Layer 11 of a small transformer language model trained on English Wikipedia (16 layers, counted from 0, width 128).
A neuron's activation on a vector x is GELU(weights . x + bias), where the dot is the dot product.

Input weights of the MLP neurons that the questions are about. A number n stands for (n - 500) times 0.0008.
n4 (bias -0.045): 674,343,744,453,778,351,524,426,496,422,504,621,694,632,566,505,590,583,613,384,308,463,270,399,482,462,346,869,424,461,557,477,714,738,277,662,457,436,557,468,418,412,332,527,441,458,439,270,412,447,487,545,729,639,538,309,564,556,411,509,692,361,431,412,319,648,412,299,572,463,629,372,505,455,395,232,528,475,220,271,366,197,438,660,391,528,490,213,759,634,686,578,251,687,661,597,491,227,418,657,566,554,478,733,286,487,469,883,535,508,315,872,694,483,439,417,376,540,729,528,850,675,687,524,562,569,565,436
n19 (bias -0.029): 309,370,577,554,518,579,611,458,493,728,377,467,359,555,514,560,453,558,571,372,466,579,553,349,331,527,511,576,418,374,559,361,569,458,464,323,618,482,662,518,470,253,339,422,412,463,538,591,583,338,538,602,391,685,426,305,547,565,521,438,775,528,395,529,471,556,257,640,444,425,583,314,504,507,649,550,551,589,535,351,681,338,693,635,418,576,410,416,825,401,384,710,662,471,338,568,554,402,432,185,538,402,349,364,573,716,490,560,388,577,571,392,603,500,679,521,472,386,532,529,595,537,714,470,528,536,541,574
n56 (bias -0.073): 461,285,411,536,638,600,367,383,575,444,436,587,750,550,514,509,326,461,450,384,459,218,604,541,688,460,434,336,495,212,277,604,738,402,324,577,559,227,587,439,271,399,132,723,580,534,386,527,352,523,726,382,289,500,336,412,513,626,773,441,912,491,543,211,737,345,629,691,590,600,471,705,538,491,633,448,548,634,523,235,495,420,594,252,473,534,550,523,326,602,301,566,373,588,783,298,452,458,771,355,703,575,358,548,477,519,746,718,532,419,180,352,520,579,646,518,426,131,567,582,627,799,382,470,477,438,147,420
n81 (bias -0.072): 599,327,389,405,579,83,381,536,522,453,441,496,573,716,631,526,533,469,471,486,225,438,526,330,824,361,382,447,418,546,473,447,567,695,430,335,521,341,585,688,446,386,595,557,596,482,395,279,487,326,491,713,465,741,353,723,758,496,393,586,613,435,607,331,330,573,439,434,483,664,687,628,617,491,526,216,571,686,432,423,348,404,548,559,412,353,334,474,705,527,469,679,613,554,620,695,773,241,329,547,542,397,648,553,315,749,483,693,483,366,504,381,332,598,577,741,249,726,306,358,829,727,760,468,332,451,642,372
n84 (bias -0.044): 500,607,683,683,487,400,567,398,406,672,571,368,416,458,496,478,459,342,611,835,377,422,393,713,469,669,405,575,329,395,541,388,279,402,353,381,615,321,420,491,390,621,565,681,431,384,620,595,517,416,521,393,303,423,717,508,544,416,626,522,455,538,250,605,275,717,182,536,479,577,263,439,513,699,565,690,496,382,589,721,531,569,598,664,343,298,310,304,720,620,699,593,714,358,767,605,470,555,254,198,642,530,525,513,746,589,720,629,562,484,427,552,303,464,513,275,475,647,439,812,543,537,802,307,602,304,343,419
n112 (bias -0.055): 330,464,428,379,787,483,374,445,285,351,268,533,563,523,372,436,538,427,212,743,292,581,516,434,374,459,644,541,765,315,626,496,838,564,460,659,477,281,625,672,489,589,633,387,500,567,608,97,324,379,723,492,428,623,437,276,583,512,708,521,548,464,529,537,451,320,609,696,380,549,639,500,424,772,323,544,336,618,414,365,496,480,435,496,592,549,703,405,430,450,648,496,587,388,423,695,601,797,572,492,438,409,481,423,512,591,569,353,389,460,536,808,471,679,653,504,473,477,545,569,623,621,346,425,516,565,558,583
n115 (bias -0.077): 973,32,608,289,675,431,318,545,462,451,363,567,631,722,511,625,259,555,484,477,293,704,213,268,329,281,500,428,557,481,472,566,511,716,96,705,350,329,569,658,624,316,273,533,684,359,484,152,760,526,394,408,683,430,797,495,434,210,276,926,570,333,567,384,155,536,414,572,798,607,389,527,446,586,391,386,822,720,591,292,372,191,653,539,531,833,683,505,611,847,813,459,562,394,743,550,445,414,631,618,574,613,447,615,222,447,432,520,656,333,29,649,630,687,466,411,670,357,786,500,775,649,458,302,382,456,490,505
n133 (bias -0.043): 452,597,685,456,761,437,398,574,340,396,426,574,784,669,541,423,548,552,443,527,456,633,449,492,353,428,670,379,785,548,340,577,461,416,538,782,468,375,546,525,581,385,488,850,398,579,434,476,691,426,301,538,466,471,678,492,664,591,421,522,673,294,279,383,339,504,769,552,453,604,704,551,601,354,568,734,704,876,342,532,252,428,589,558,753,570,549,694,604,596,775,624,571,548,560,357,418,387,466,542,359,580,492,384,240,651,348,704,484,423,216,556,558,674,671,636,342,326,646,331,825,367,529,491,559,349,480,408
n145 (bias -0.040): 577,275,579,483,729,222,381,508,183,345,314,415,484,521,356,430,632,273,525,421,235,540,216,411,540,549,487,313,546,420,454,592,311,569,588,411,383,620,594,351,276,144,193,456,365,495,483,613,573,406,692,387,496,556,734,328,685,442,311,563,568,812,594,264,585,700,415,743,360,650,504,601,617,487,592,351,504,352,316,455,585,605,528,342,706,469,482,678,446,685,531,547,586,297,584,607,725,513,553,621,479,522,724,359,806,655,685,405,630,536,374,642,495,500,753,356,304,363,575,696,591,471,429,550,685,385,504,554
n214 (bias -0.032): 479,227,550,144,565,582,669,648,504,243,547,624,492,429,543,362,615,339,508,509,577,566,407,602,545,473,577,488,462,370,186,467,671,657,638,570,372,389,618,573,581,492,431,402,646,672,684,388,619,480,575,229,552,632,674,448,458,591,710,508,311,352,450,290,496,443,269,645,468,566,426,823,419,687,638,305,641,584,611,462,546,516,474,610,609,525,274,412,657,380,546,426,597,646,718,418,451,504,455,456,626,288,359,590,400,719,344,729,322,602,294,603,318,432,688,598,611,405,635,653,649,588,418,318,612,656,516,412
n220 (bias -0.046): 963,508,428,596,666,513,381,546,408,385,577,513,614,545,619,542,496,410,306,185,372,666,428,484,637,200,340,427,747,573,429,449,708,287,547,775,520,611,492,580,364,439,456,568,551,329,378,419,496,484,521,500,533,308,766,649,500,254,422,866,536,471,547,311,452,465,589,488,584,545,311,368,278,525,343,272,616,670,694,433,556,538,557,557,439,388,393,341,522,405,669,268,413,661,410,650,321,463,462,617,804,542,292,525,512,537,451,726,210,477,538,368,557,484,417,602,578,669,517,552,525,309,707,750,201,419,557,504
n232 (bias -0.061): 728,400,629,354,842,374,389,327,517,588,359,541,394,603,483,367,413,379,272,430,591,433,777,367,491,570,421,630,468,117,200,305,228,561,673,428,391,768,633,399,533,526,370,487,689,715,483,496,693,581,599,434,522,343,616,565,471,468,556,541,751,504,513,415,622,558,550,272,851,572,590,460,535,431,398,544,482,442,353,278,626,583,468,624,796,725,235,513,235,516,550,614,477,627,554,424,611,496,659,522,560,522,474,602,747,743,462,347,142,261,526,612,330,611,514,649,586,543,558,464,531,562,640,587,691,366,243,542
n245 (bias -0.052): 533,414,399,402,544,428,459,496,441,637,442,569,341,731,350,400,395,585,375,305,517,705,409,785,791,389,421,399,321,538,305,412,529,842,384,338,356,625,712,714,376,554,334,480,548,566,309,561,516,454,539,508,256,320,546,434,563,325,609,566,483,594,455,120,423,493,514,507,492,494,363,372,461,387,779,452,601,509,157,407,545,433,363,680,519,305,446,311,553,525,369,461,730,819,613,617,584,253,468,394,643,445,577,492,445,644,664,552,515,539,571,617,694,470,385,419,314,496,512,565,469,658,603,405,492,464,568,564
n253 (bias -0.050): 552,434,555,347,584,641,396,511,467,349,356,441,766,504,568,450,422,386,230,575,353,408,612,242,487,616,409,606,335,428,465,592,509,393,767,707,413,572,375,558,468,484,449,421,401,547,584,357,354,540,658,372,315,623,413,309,586,696,659,474,500,566,665,707,475,535,646,547,376,653,504,492,492,508,271,579,653,382,565,353,352,421,293,564,500,517,937,385,653,571,598,433,573,607,610,681,819,508,662,287,811,623,600,621,602,337,528,461,480,103,550,408,375,361,316,476,622,297,781,462,529,555,496,617,655,584,365,543
n288 (bias -0.042): 469,347,459,524,470,541,608,328,594,566,421,614,416,458,596,242,629,753,422,431,411,339,543,512,845,480,509,382,608,485,653,534,619,649,302,789,635,500,729,371,260,280,492,853,598,260,612,529,567,508,450,453,453,665,374,277,637,254,454,695,570,576,504,269,579,704,346,726,346,616,159,699,457,504,367,358,570,397,685,364,574,479,481,399,603,723,261,385,412,434,526,421,380,694,661,661,457,593,526,343,625,555,322,470,483,648,578,629,242,245,487,543,420,652,646,405,211,529,782,561,470,516,541,540,483,409,463,674
n314 (bias -0.041): 614,475,523,286,661,470,489,471,535,429,521,471,487,724,631,568,420,471,459,538,506,439,539,744,543,410,330,525,355,414,515,628,438,535,625,598,453,579,410,546,497,727,470,795,617,665,445,466,289,379,524,511,194,325,452,563,423,533,531,599,555,563,612,403,529,626,559,523,595,546,478,404,528,538,735,720,685,419,580,520,384,567,609,757,650,348,459,486,247,592,365,638,283,434,442,446,525,476,308,552,531,462,438,521,490,441,565,543,368,353,373,478,659,523,463,503,414,569,636,157,405,744,422,603,280,414,446,537
n333 (bias -0.019): 533,308,698,553,638,457,572,507,352,467,348,380,729,547,480,500,302,484,465,302,503,476,609,606,356,553,339,319,678,475,217,751,351,724,455,516,392,471,527,508,381,508,351,638,617,655,799,396,634,661,567,593,444,233,597,639,739,587,567,408,629,332,422,582,508,723,457,587,371,681,311,585,608,444,585,302,780,566,500,541,661,488,515,460,403,549,432,600,689,645,579,657,550,546,615,398,541,488,621,504,610,540,309,468,381,417,461,580,84,511,323,394,576,320,517,332,677,595,488,430,520,618,364,302,492,349,342,728
n348 (bias -0.073): 707,526,422,710,640,509,181,305,651,484,546,553,532,614,762,343,270,234,479,611,481,438,591,466,451,410,539,562,468,254,618,211,478,314,465,509,620,818,640,622,500,724,554,736,383,437,487,358,542,686,636,574,383,203,372,462,361,513,594,549,571,547,220,602,745,553,577,525,730,664,562,329,535,410,522,653,585,557,500,321,420,791,539,658,533,522,509,496,424,621,361,359,351,397,544,469,513,552,631,564,856,676,441,960,667,517,265,492,475,362,669,703,382,443,554,454,551,543,540,460,522,545,533,64,517,407,408,582
n412 (bias -0.080): 350,553,468,662,446,472,464,194,470,566,533,465,359,530,659,416,593,504,402,569,431,592,291,489,775,561,496,531,400,397,436,469,449,451,255,593,587,369,478,873,417,496,565,592,557,559,507,682,530,574,541,439,319,425,528,675,411,566,772,575,687,654,694,221,555,500,450,461,682,584,481,393,254,436,664,569,360,392,466,635,473,470,769,559,380,477,364,689,651,859,609,303,484,814,577,438,477,432,313,414,552,526,574,569,594,421,507,589,475,466,462,446,484,394,575,279,337,463,585,706,568,507,595,488,455,458,566,461
n430 (bias -0.061): 649,504,384,568,474,388,212,593,433,408,414,409,890,804,397,360,364,617,528,541,419,637,602,471,681,619,466,504,349,316,677,449,273,513,611,647,350,569,459,220,307,796,335,470,538,544,569,484,500,339,500,610,201,521,740,292,679,409,816,675,606,273,314,552,361,456,511,444,411,528,332,705,386,583,649,309,474,658,404,421,383,513,508,561,781,496,223,723,448,748,696,642,627,592,435,621,491,521,347,425,434,324,496,432,479,333,337,364,605,546,458,599,708,524,513,418,496,508,470,561,584,692,447,646,688,448,667,480
n519 (bias -0.062): 443,388,589,381,543,400,414,589,333,415,386,524,496,660,473,661,515,348,706,563,402,643,426,238,636,504,543,552,348,439,684,354,617,776,610,572,582,369,576,430,355,565,489,488,453,382,481,481,389,348,531,504,562,376,586,442,728,448,657,617,608,694,628,576,408,625,572,574,461,484,664,745,387,396,480,567,336,693,531,551,472,582,450,535,658,608,541,477,444,394,645,221,577,516,540,906,180,357,571,450,481,411,394,768,438,689,557,555,601,306,317,841,520,259,597,417,504,351,480,444,508,522,455,145,392,329,470,393
n555 (bias -0.067): 640,567,516,612,769,612,646,523,655,600,422,552,469,533,660,317,536,431,310,613,332,487,559,414,655,401,534,573,340,423,602,449,544,571,781,396,488,509,500,547,629,566,629,432,416,460,317,540,409,212,863,437,437,684,513,620,619,574,587,531,482,412,457,440,452,583,236,388,694,652,362,436,273,508,666,475,565,458,504,334,738,424,508,546,378,232,402,399,807,584,304,641,553,326,440,689,842,642,551,237,174,287,332,568,583,521,577,592,310,137,723,817,447,453,504,512,422,388,586,496,466,512,411,354,442,496,378,632
n578 (bias -0.069): 307,414,451,529,561,500,282,496,552,358,227,336,593,500,576,430,627,208,296,246,530,764,491,622,540,463,366,434,486,236,359,504,531,569,552,513,525,601,673,478,661,378,537,670,470,320,496,591,699,538,504,496,73,693,327,355,606,362,606,527,612,612,283,323,518,260,275,582,340,749,593,609,599,385,552,774,638,633,232,277,868,461,476,528,400,549,386,487,660,406,638,509,509,397,646,571,768,530,522,517,458,714,374,448,739,688,492,631,255,351,539,645,147,480,518,504,581,517,535,779,466,533,517,500,513,434,488,627
n597 (bias -0.060): 540,301,686,629,461,309,567,492,364,659,599,631,492,633,396,470,548,339,475,286,393,526,440,641,330,632,128,308,128,351,648,487,293,487,307,456,512,465,562,474,553,629,472,779,299,500,207,353,262,188,579,214,466,580,774,479,424,732,651,579,688,674,417,587,360,456,617,552,568,528,334,634,644,315,521,744,316,598,525,712,426,543,453,426,373,465,608,555,592,600,394,574,713,659,643,609,604,394,375,462,533,618,591,483,437,609,578,661,439,446,129,513,513,436,557,335,350,609,465,491,483,763,558,366,395,561,393,722

Each question shows a token from some text and the vector x that enters the MLP there. A number n stands for (n - 500) times 0.016.

"erm": 560,426,538,392,534,461,516,683,507,382,471,468,564,448,442,533,537,585,584,334,532,337,588,487,558,503,489,495,451,562,448,600,477,341,497,520,438,608,526,448,433,560,575,529,423,539,427,500,695,472,516,437,570,489,508,616,474,620,534,505,401,521,574,515,575,486,508,371,544,336,484,397,587,453,599,463,593,503,632,552,556,549,456,400,420,430,322,531,417,440,479,671,497,412,334,407,318,604,512,426,565,480,429,509,444,367,548,518,537,594,534,538,532,411,414,615,633,521,555,453,510,556,573,441,374,589,641,465
Which three neurons fire most, strongest first? n220, n314, n333

"ub": 489,395,320,512,551,487,631,713,551,453,458,395,475,436,520,571,570,513,536,578,636,447,581,416,555,636,517,443,497,595,548,491,545,438,627,390,394,658,472,532,556,544,569,439,451,513,401,472,535,489,667,518,558,479,548,501,495,555,461,473,434,486,488,531,573,582,549,343,397,224,491,500,465,500,567,425,415,489,547,563,440,599,397,449,511,563,529,504,355,499,520,572,389,419,454,487,495,475,470,623,567,518,504,449,552,515,557,428,507,437,562,451,428,567,515,418,571,418,362,464,359,543,633,478,454,567,483,488
Which of these neurons fires most? n232

" Nations": 407,556,375,566,459,454,642,682,551,432,598,352,442,265,542,538,576,582,584,528,545,468,425,396,519,468,525,482,664,673,451,573,536,553,574,514,639,470,561,529,621,474,476,601,543,559,467,505,592,511,626,589,639,536,399,467,494,472,337,403,464,438,470,566,429,442,454,494,464,282,450,453,472,509,421,376,426,500,519,491,418,428,445,387,416,539,489,396,556,439,491,521,562,548,531,427,313,596,565,455,416,457,587,506,555,447,331,461,604,567,519,502,522,427,511,540,478,521,503,470,523,546,559,565,467,555,616,484
Which of these neurons fires most? n4

" express": 409,479,571,384,443,635,476,623,553,388,546,461,534,462,379,581,475,488,542,300,642,566,516,517,500,477,444,485,487,533,611,551,413,399,583,558,546,537,465,517,535,633,584,523,400,479,582,554,538,569,497,531,382,404,448,570,499,550,500,551,524,511,585,554,514,335,481,547,470,389,559,379,522,408,359,580,497,376,341,442,607,590,460,456,388,522,478,438,521,488,511,829,517,446,544,598,457,543,416,610,511,504,523,370,527,444,257,508,535,539,555,467,469,501,294,653,498,594,472,420,569,528,403,503,371,592,589,580
The most active neuron and its activation: n578, at about 2.5

"- N": 534,472,503,511,385,457,542,661,472,452,575,473,463,539,401,599,473,553,537,533,649,439,530,641,516,574,469,405,528,661,479,505,399,526,445,488,487,551,520,543,633,434,530,615,499,513,456,457,485,506,609,508,469,465,475,477,384,660,410,458,467,524,454,602,603,458,491,433,386,119,444,540,523,469,498,557,480,521,463,485,423,529,473,315,630,478,551,491,534,495,513,509,537,515,647,450,447,448,462,500,558,520,518,545,553,516,477,530,468,545,465,398,478,519,394,460,552,536,485,415,462,509,502,523,468,633,510,458
The most active neuron and its activation: n597, at about 2.5

"ö": 435,529,584,403,690,603,500,699,417,538,570,377,393,465,398,516,499,621,592,513,593,491,400,414,461,542,681,419,475,563,532,537,579,342,507,472,519,624,418,471,401,532,597,387,461,643,470,484,498,496,593,471,504,483,421,560,498,558,501,430,404,547,460,563,497,556,524,461,471,280,561,622,626,475,454,453,450,337,521,552,450,523,361,531,534,520,491,521,365,496,485,484,510,613,331,452,322,508,584,534,447,389,522,477,499,493,559,576,457,527,582,629,566,473,430,505,482,569,611,472,472,503,426,285,528,584,473,560
The most active neuron and its activation: n519, at about 1.7

" became the": 512,400,462,556,427,512,412,665,469,471,465,486,438,432,388,553,577,497,518,520,606,434,575,469,508,507,552,507,475,788,435,483,506,565,376,566,529,460,510,497,513,391,575,462,502,515,593,501,545,475,585,524,599,506,409,506,437,478,478,516,493,462,475,467,417,401,459,484,438,284,514,575,491,512,413,428,591,546,516,511,549,456,441,361,635,466,450,435,531,512,500,647,335,480,520,442,403,561,496,576,628,460,516,394,333,439,440,551,679,523,427,606,529,658,499,512,641,556,473,511,530,561,508,529,393,524,529,459
Which three neurons fire most, strongest first? n115, n4, n214

"-": 468,500,473,511,483,479,497,600,495,484,505,468,353,525,362,581,579,526,467,536,584,451,479,591,480,508,468,466,485,799,499,518,571,435,455,450,489,478,520,589,506,520,577,527,462,507,480,552,471,484,637,512,415,550,545,552,458,505,457,522,472,485,472,499,505,549,429,421,435,171,493,550,568,490,485,549,516,383,379,550,493,543,468,469,587,442,499,463,470,562,529,586,551,580,545,569,434,451,456,492,483,497,504,574,494,514,481,539,670,592,423,374,462,529,380,472,465,419,545,421,385,523,539,539,369,668,565,439
Which of these neurons fires most? n245

"\n\n": 500,467,441,558,490,506,649,563,561,419,520,603,427,527,455,465,578,428,674,427,712,573,570,484,559,498,524,503,486,699,547,406,493,455,552,485,525,427,489,554,479,528,541,628,387,579,531,572,487,585,559,432,490,420,472,480,264,602,454,300,466,520,578,459,610,412,460,482,529,359,532,488,487,465,543,498,432,364,453,518,335,481,397,516,474,505,576,553,548,590,453,633,610,488,450,387,508,426,486,418,476,587,505,529,416,499,326,479,729,485,383,600,436,538,358,515,490,489,555,400,452,500,514,446,512,574,443,595
Which of these neurons fires most? n597

"eb": 544,430,316,526,524,550,616,707,425,386,461,552,389,473,549,535,509,588,512,586,628,382,551,413,489,530,609,454,415,543,428,514,481,415,600,463,486,597,454,544,505,559,544,416,543,484,592,575,364,491,621,449,607,572,576,587,529,494,330,544,417,496,535,496,565,498,536,393,378,243,532,502,573,488,547,532,544,445,461,493,449,586,401,402,628,430,494,480,479,460,517,519,422,592,417,473,472,546,541,613,585,423,515,497,428,539,557,557,460,435,503,522,575,506,459,593,483,363,492,467,472,500,567,351,364,569,648,434
Which three neurons fire most, strongest first? n214, n519, n314

"E": 562,444,468,448,439,532,599,606,531,470,608,558,387,458,524,564,516,529,474,333,665,485,533,478,607,485,554,401,485,638,524,530,563,420,582,447,526,550,422,541,594,586,635,554,434,472,433,463,515,413,541,517,575,421,466,695,559,455,360,557,422,481,473,561,573,550,535,359,394,259,606,543,574,426,514,341,599,513,586,531,488,556,396,459,452,490,419,486,527,520,570,495,486,527,406,587,368,477,429,695,604,544,580,520,449,528,370,447,449,428,550,432,432,484,438,544,532,515,354,400,387,556,579,488,449,496,490,462
Which of these neurons fires most? n220

"m": 412,510,488,326,544,490,518,801,566,535,509,557,471,351,491,511,495,595,590,494,640,506,570,494,501,516,575,469,510,545,500,454,532,391,435,487,450,490,497,465,400,527,525,432,523,496,409,593,519,525,618,506,538,524,398,549,438,402,541,453,474,481,551,544,498,502,519,429,489,252,496,517,701,512,559,491,483,455,578,490,410,518,422,649,568,510,438,603,361,358,536,560,442,574,342,421,328,437,510,530,446,383,658,511,526,529,609,503,522,553,499,611,581,483,282,499,547,515,522,476,394,547,452,436,552,514,506,468
Which three neurons fire most, strongest first? n314, n519, n245

"u": 459,427,478,380,414,493,532,658,613,530,500,500,394,353,484,622,469,625,573,392,578,511,451,472,444,566,507,443,538,566,362,481,523,486,560,468,620,641,583,505,400,364,529,572,548,559,552,418,540,554,532,499,574,451,535,464,500,547,532,418,444,461,598,465,456,521,565,433,437,251,453,496,503,545,497,517,526,316,440,489,341,539,444,468,481,548,378,421,389,386,486,506,520,538,478,420,341,559,461,634,444,420,531,364,497,518,575,480,517,609,442,488,655,488,549,629,534,486,483,469,531,657,532,624,526,647,691,470
The most active neuron and its activation: n214, at about 1.6

"M": 562,453,388,423,361,396,614,533,572,472,511,504,452,446,527,600,562,445,570,450,653,478,502,473,443,577,485,568,472,595,433,503,425,396,568,479,550,523,466,616,540,542,476,560,468,426,366,498,541,468,591,491,627,497,430,606,498,505,446,546,518,476,483,581,568,553,541,334,450,173,553,425,594,419,571,495,517,470,643,581,446,598,412,537,492,551,369,489,329,501,546,571,431,554,437,442,421,430,557,478,529,421,643,465,534,476,477,474,494,449,562,512,531,495,522,626,600,492,537,403,321,551,562,590,417,590,531,433
The two highest activations, in order: n314, n232

"al": 415,458,515,477,360,507,484,781,538,415,411,451,410,595,444,487,550,593,556,460,589,487,485,453,604,457,556,333,514,563,549,439,551,404,429,589,511,527,493,467,517,522,522,522,517,442,635,520,494,522,474,645,550,507,375,566,502,542,440,543,557,575,582,427,445,407,469,458,502,309,522,429,553,436,528,610,469,429,459,519,381,534,525,327,470,490,398,399,545,464,581,489,468,554,402,609,311,531,412,557,489,433,714,540,459,496,362,508,670,600,569,463,491,438,462,522,561,433,657,577,472,601,496,549,481,403,630,433
Which three neurons fire most, strongest first? n519, n412, n430

"2": 395,352,468,548,496,511,536,631,479,373,496,479,425,387,429,575,606,622,568,565,638,431,453,439,592,548,500,409,530,859,468,516,470,448,446,567,525,485,486,470,504,577,548,485,515,496,596,502,466,487,556,563,486,439,480,550,478,520,534,591,420,516,549,485,593,433,414,492,370,420,407,566,502,464,466,369,498,455,656,620,506,462,446,375,404,446,399,426,571,514,516,520,414,512,531,467,496,533,414,551,468,663,659,407,469,464,478,516,381,615,412,407,506,531,523,462,437,510,516,509,573,490,535,506,540,612,490,459
The most active neuron and its activation: n288, at about 1.9

" of": 539,444,432,558,494,505,386,691,485,374,419,465,446,547,550,592,531,475,581,514,596,373,484,488,610,550,511,541,503,747,442,501,550,310,568,419,552,461,494,580,550,461,558,451,551,499,453,574,451,507,457,465,482,472,478,547,401,481,365,469,477,497,569,603,445,431,420,476,541,462,469,496,669,560,365,494,328,392,562,417,404,478,548,409,665,635,526,474,504,466,514,445,536,571,464,439,468,373,477,449,458,538,455,531,458,478,514,450,755,596,542,506,417,446,327,598,474,518,481,609,563,520,443,504,505,493,631,492
Which of these neurons fires most? n81

"it": 512,464,459,407,483,727,526,699,577,471,362,475,479,556,522,500,416,477,549,443,716,490,488,485,446,570,603,495,408,510,471,444,611,441,606,469,469,586,529,529,527,503,579,484,519,373,576,521,526,537,603,527,533,402,448,510,482,410,570,514,400,525,440,474,480,518,567,405,504,290,559,428,588,479,463,475,399,341,277,506,311,637,401,575,494,536,485,417,554,343,561,545,468,455,325,535,500,531,468,485,435,497,583,378,477,564,492,443,600,534,674,518,597,451,411,569,525,436,516,519,493,609,542,494,520,629,519,518
The most active neuron and its activation: n245, at about 1.4

"il": 433,585,471,462,369,515,574,762,452,451,420,451,406,379,396,564,561,481,599,354,625,449,540,409,398,587,550,492,452,488,441,426,317,450,672,572,549,552,492,497,475,468,595,536,469,585,493,526,490,571,519,552,553,522,514,562,432,609,463,399,529,518,478,387,502,543,553,449,516,249,522,493,547,436,519,674,391,374,392,533,637,698,514,515,557,512,376,530,484,423,428,597,430,479,385,488,492,439,485,539,496,450,651,431,493,522,498,575,544,551,512,485,570,496,524,636,515,435,411,464,474,562,449,551,390,624,503,507
Which of these neurons fires most? n232

"8": 451,627,468,481,458,543,543,598,627,483,538,568,418,473,431,510,414,560,408,531,614,409,553,433,534,543,596,470,537,810,446,542,560,434,578,618,408,491,459,512,456,543,479,408,555,570,455,529,492,653,604,583,569,380,309,592,404,544,575,494,469,476,601,418,537,467,467,466,490,301,505,546,478,540,455,492,413,296,561,531,502,525,570,484,487,480,377,534,488,544,470,479,436,523,520,394,423,590,410,524,499,589,713,492,501,301,500,516,530,543,574,409,532,439,469,418,450,432,485,438,522,508,421,486,560,436,528,405
Which of these neurons fires most? n412

"e": 399,527,474,461,260,445,416,722,589,394,530,500,398,532,408,656,612,556,612,495,648,614,489,469,560,484,622,547,598,535,418,394,453,378,624,509,564,492,502,455,487,508,547,612,457,481,449,622,450,473,503,574,465,362,416,619,369,460,415,510,560,522,556,451,464,455,472,475,596,305,561,449,658,461,586,559,388,345,501,523,513,466,518,460,489,540,453,467,440,429,411,479,567,537,539,396,551,447,497,507,494,535,582,576,525,448,507,483,636,574,468,541,517,400,426,597,505,400,340,482,496,602,420,548,503,570,578,463
The most active neuron and its activation: n245, at about 0.11

"| D": 537,430,507,533,520,468,499,523,466,532,487,402,532,357,368,470,460,391,469,487,727,425,580,616,513,618,479,501,474,627,498,511,476,489,526,516,469,553,523,584,549,562,555,593,475,453,521,505,488,625,527,545,496,471,358,476,479,611,353,508,540,451,314,530,649,554,494,437,422,117,575,529,485,487,439,551,522,434,482,542,478,588,435,390,587,522,507,462,594,516,593,552,390,497,532,512,501,540,425,439,525,490,612,470,520,571,413,486,511,491,492,490,543,511,357,492,586,521,515,416,518,439,520,496,480,580,481,505
Which three neurons fire most, strongest first? n348, n333, n253

"en": 479,598,463,412,502,558,495,713,563,440,518,506,488,447,378,524,405,589,647,443,619,521,560,480,492,511,458,425,498,504,474,479,461,436,538,534,465,593,497,479,399,501,485,494,524,515,498,571,489,424,540,557,407,400,437,559,430,493,525,499,384,483,626,528,465,470,573,505,508,188,480,581,522,520,583,541,451,372,545,557,448,515,520,456,592,611,412,532,447,405,531,609,487,568,316,427,290,445,643,544,437,414,569,339,606,443,432,461,612,642,571,552,618,559,395,538,534,578,472,543,525,572,449,453,535,506,548,417
Which of these neurons fires most? n430

"ean": 598,517,539,551,460,490,476,750,536,448,464,387,471,528,400,589,529,565,638,576,592,489,529,340,490,498,528,399,552,505,606,432,465,340,572,658,564,525,475,497,385,413,497,526,438,609,499,593,409,600,616,457,521,515,424,486,467,475,499,370,503,434,613,550,510,443,567,466,636,333,490,551,538,491,557,445,415,363,437,501,452,457,567,486,554,634,671,476,389,390,419,559,442,525,378,373,426,428,569,571,381,435,578,449,462,339,431,497,584,639,454,600,547,570,478,572,477,456,518,447,562,534,400,493,591,596,518,386
Which of these neurons fires most? n430

", ": 476,551,448,551,413,485,454,524,613,560,559,499,467,327,408,484,585,552,568,543,678,412,472,498,490,463,547,496,596,643,334,513,475,397,530,620,480,411,452,492,518,506,511,570,496,560,548,597,546,492,560,516,597,356,486,540,391,481,535,433,386,520,497,419,464,476,443,514,473,183,513,440,574,497,543,548,486,363,568,583,491,471,486,428,523,439,462,461,496,649,396,592,554,513,480,458,456,504,539,509,571,618,533,473,412,519,502,537,695,652,475,436,479,501,334,380,464,491,439,561,518,512,429,540,480,545,576,518
The most active neuron and its activation: n412, at about 0.55

"osa": 440,503,489,454,418,456,455,690,505,425,519,312,543,523,527,551,561,539,580,580,655,466,402,346,562,499,675,504,556,558,426,510,471,386,479,454,524,545,581,443,494,513,628,526,509,581,457,588,484,590,539,535,482,460,223,563,355,632,457,453,562,574,460,418,578,463,464,500,557,248,617,453,571,490,564,598,426,463,447,484,425,578,552,440,497,510,548,411,403,402,430,709,484,522,490,347,514,437,584,438,517,379,521,548,497,489,441,528,612,580,497,479,438,460,537,539,428,432,344,551,525,522,551,566,570,575,512,476
The most active neuron and its activation: n56, at about 1.3

"ist": 537,354,476,499,556,574,425,638,431,465,501,405,418,466,565,609,649,659,487,606,679,391,531,411,542,543,581,410,586,488,544,543,512,482,475,521,574,539,567,487,394,488,567,363,472,430,563,500,357,430,526,513,349,553,393,510,452,522,439,398,519,555,561,522,527,464,456,443,411,365,474,657,615,484,418,491,398,411,533,512,644,457,474,458,579,470,496,358,394,519,448,515,478,649,383,340,573,426,704,483,477,502,573,571,521,358,570,547,533,589,563,618,582,501,314,558,508,355,557,547,505,581,492,420,443,539,611,399
Which three neurons fire most, strongest first? n56, n253, n112

" Ind": 445,362,522,533,462,465,615,710,549,436,436,438,505,278,533,546,419,622,464,525,616,373,560,474,581,553,540,493,637,584,456,722,507,535,525,474,434,470,621,499,583,402,576,370,478,530,534,571,632,588,530,500,497,403,450,443,453,598,337,531,486,466,491,444,556,525,512,516,403,306,572,511,465,485,425,401,530,425,604,506,426,456,502,278,489,579,558,453,552,545,574,698,533,361,551,492,357,454,521,473,502,580,479,471,492,484,414,491,446,594,453,405,478,450,456,544,591,392,554,546,542,485,567,547,507,566,469,376
Which of these neurons fires most? n333

"inn": 472,540,450,583,473,477,526,747,456,385,465,356,432,502,487,529,488,520,610,589,678,355,665,390,544,552,576,323,471,575,462,486,325,507,561,572,407,586,547,498,494,551,565,393,530,558,475,528,428,495,555,400,421,525,470,583,404,547,513,391,360,559,496,529,560,424,506,534,551,277,435,637,470,429,513,428,453,363,554,602,494,525,435,414,584,478,586,459,423,524,351,539,472,566,564,405,486,487,671,579,444,536,617,446,534,470,500,535,410,545,534,558,469,588,349,516,481,511,472,497,522,533,499,473,562,623,461,478
Which of these neurons fires most? n253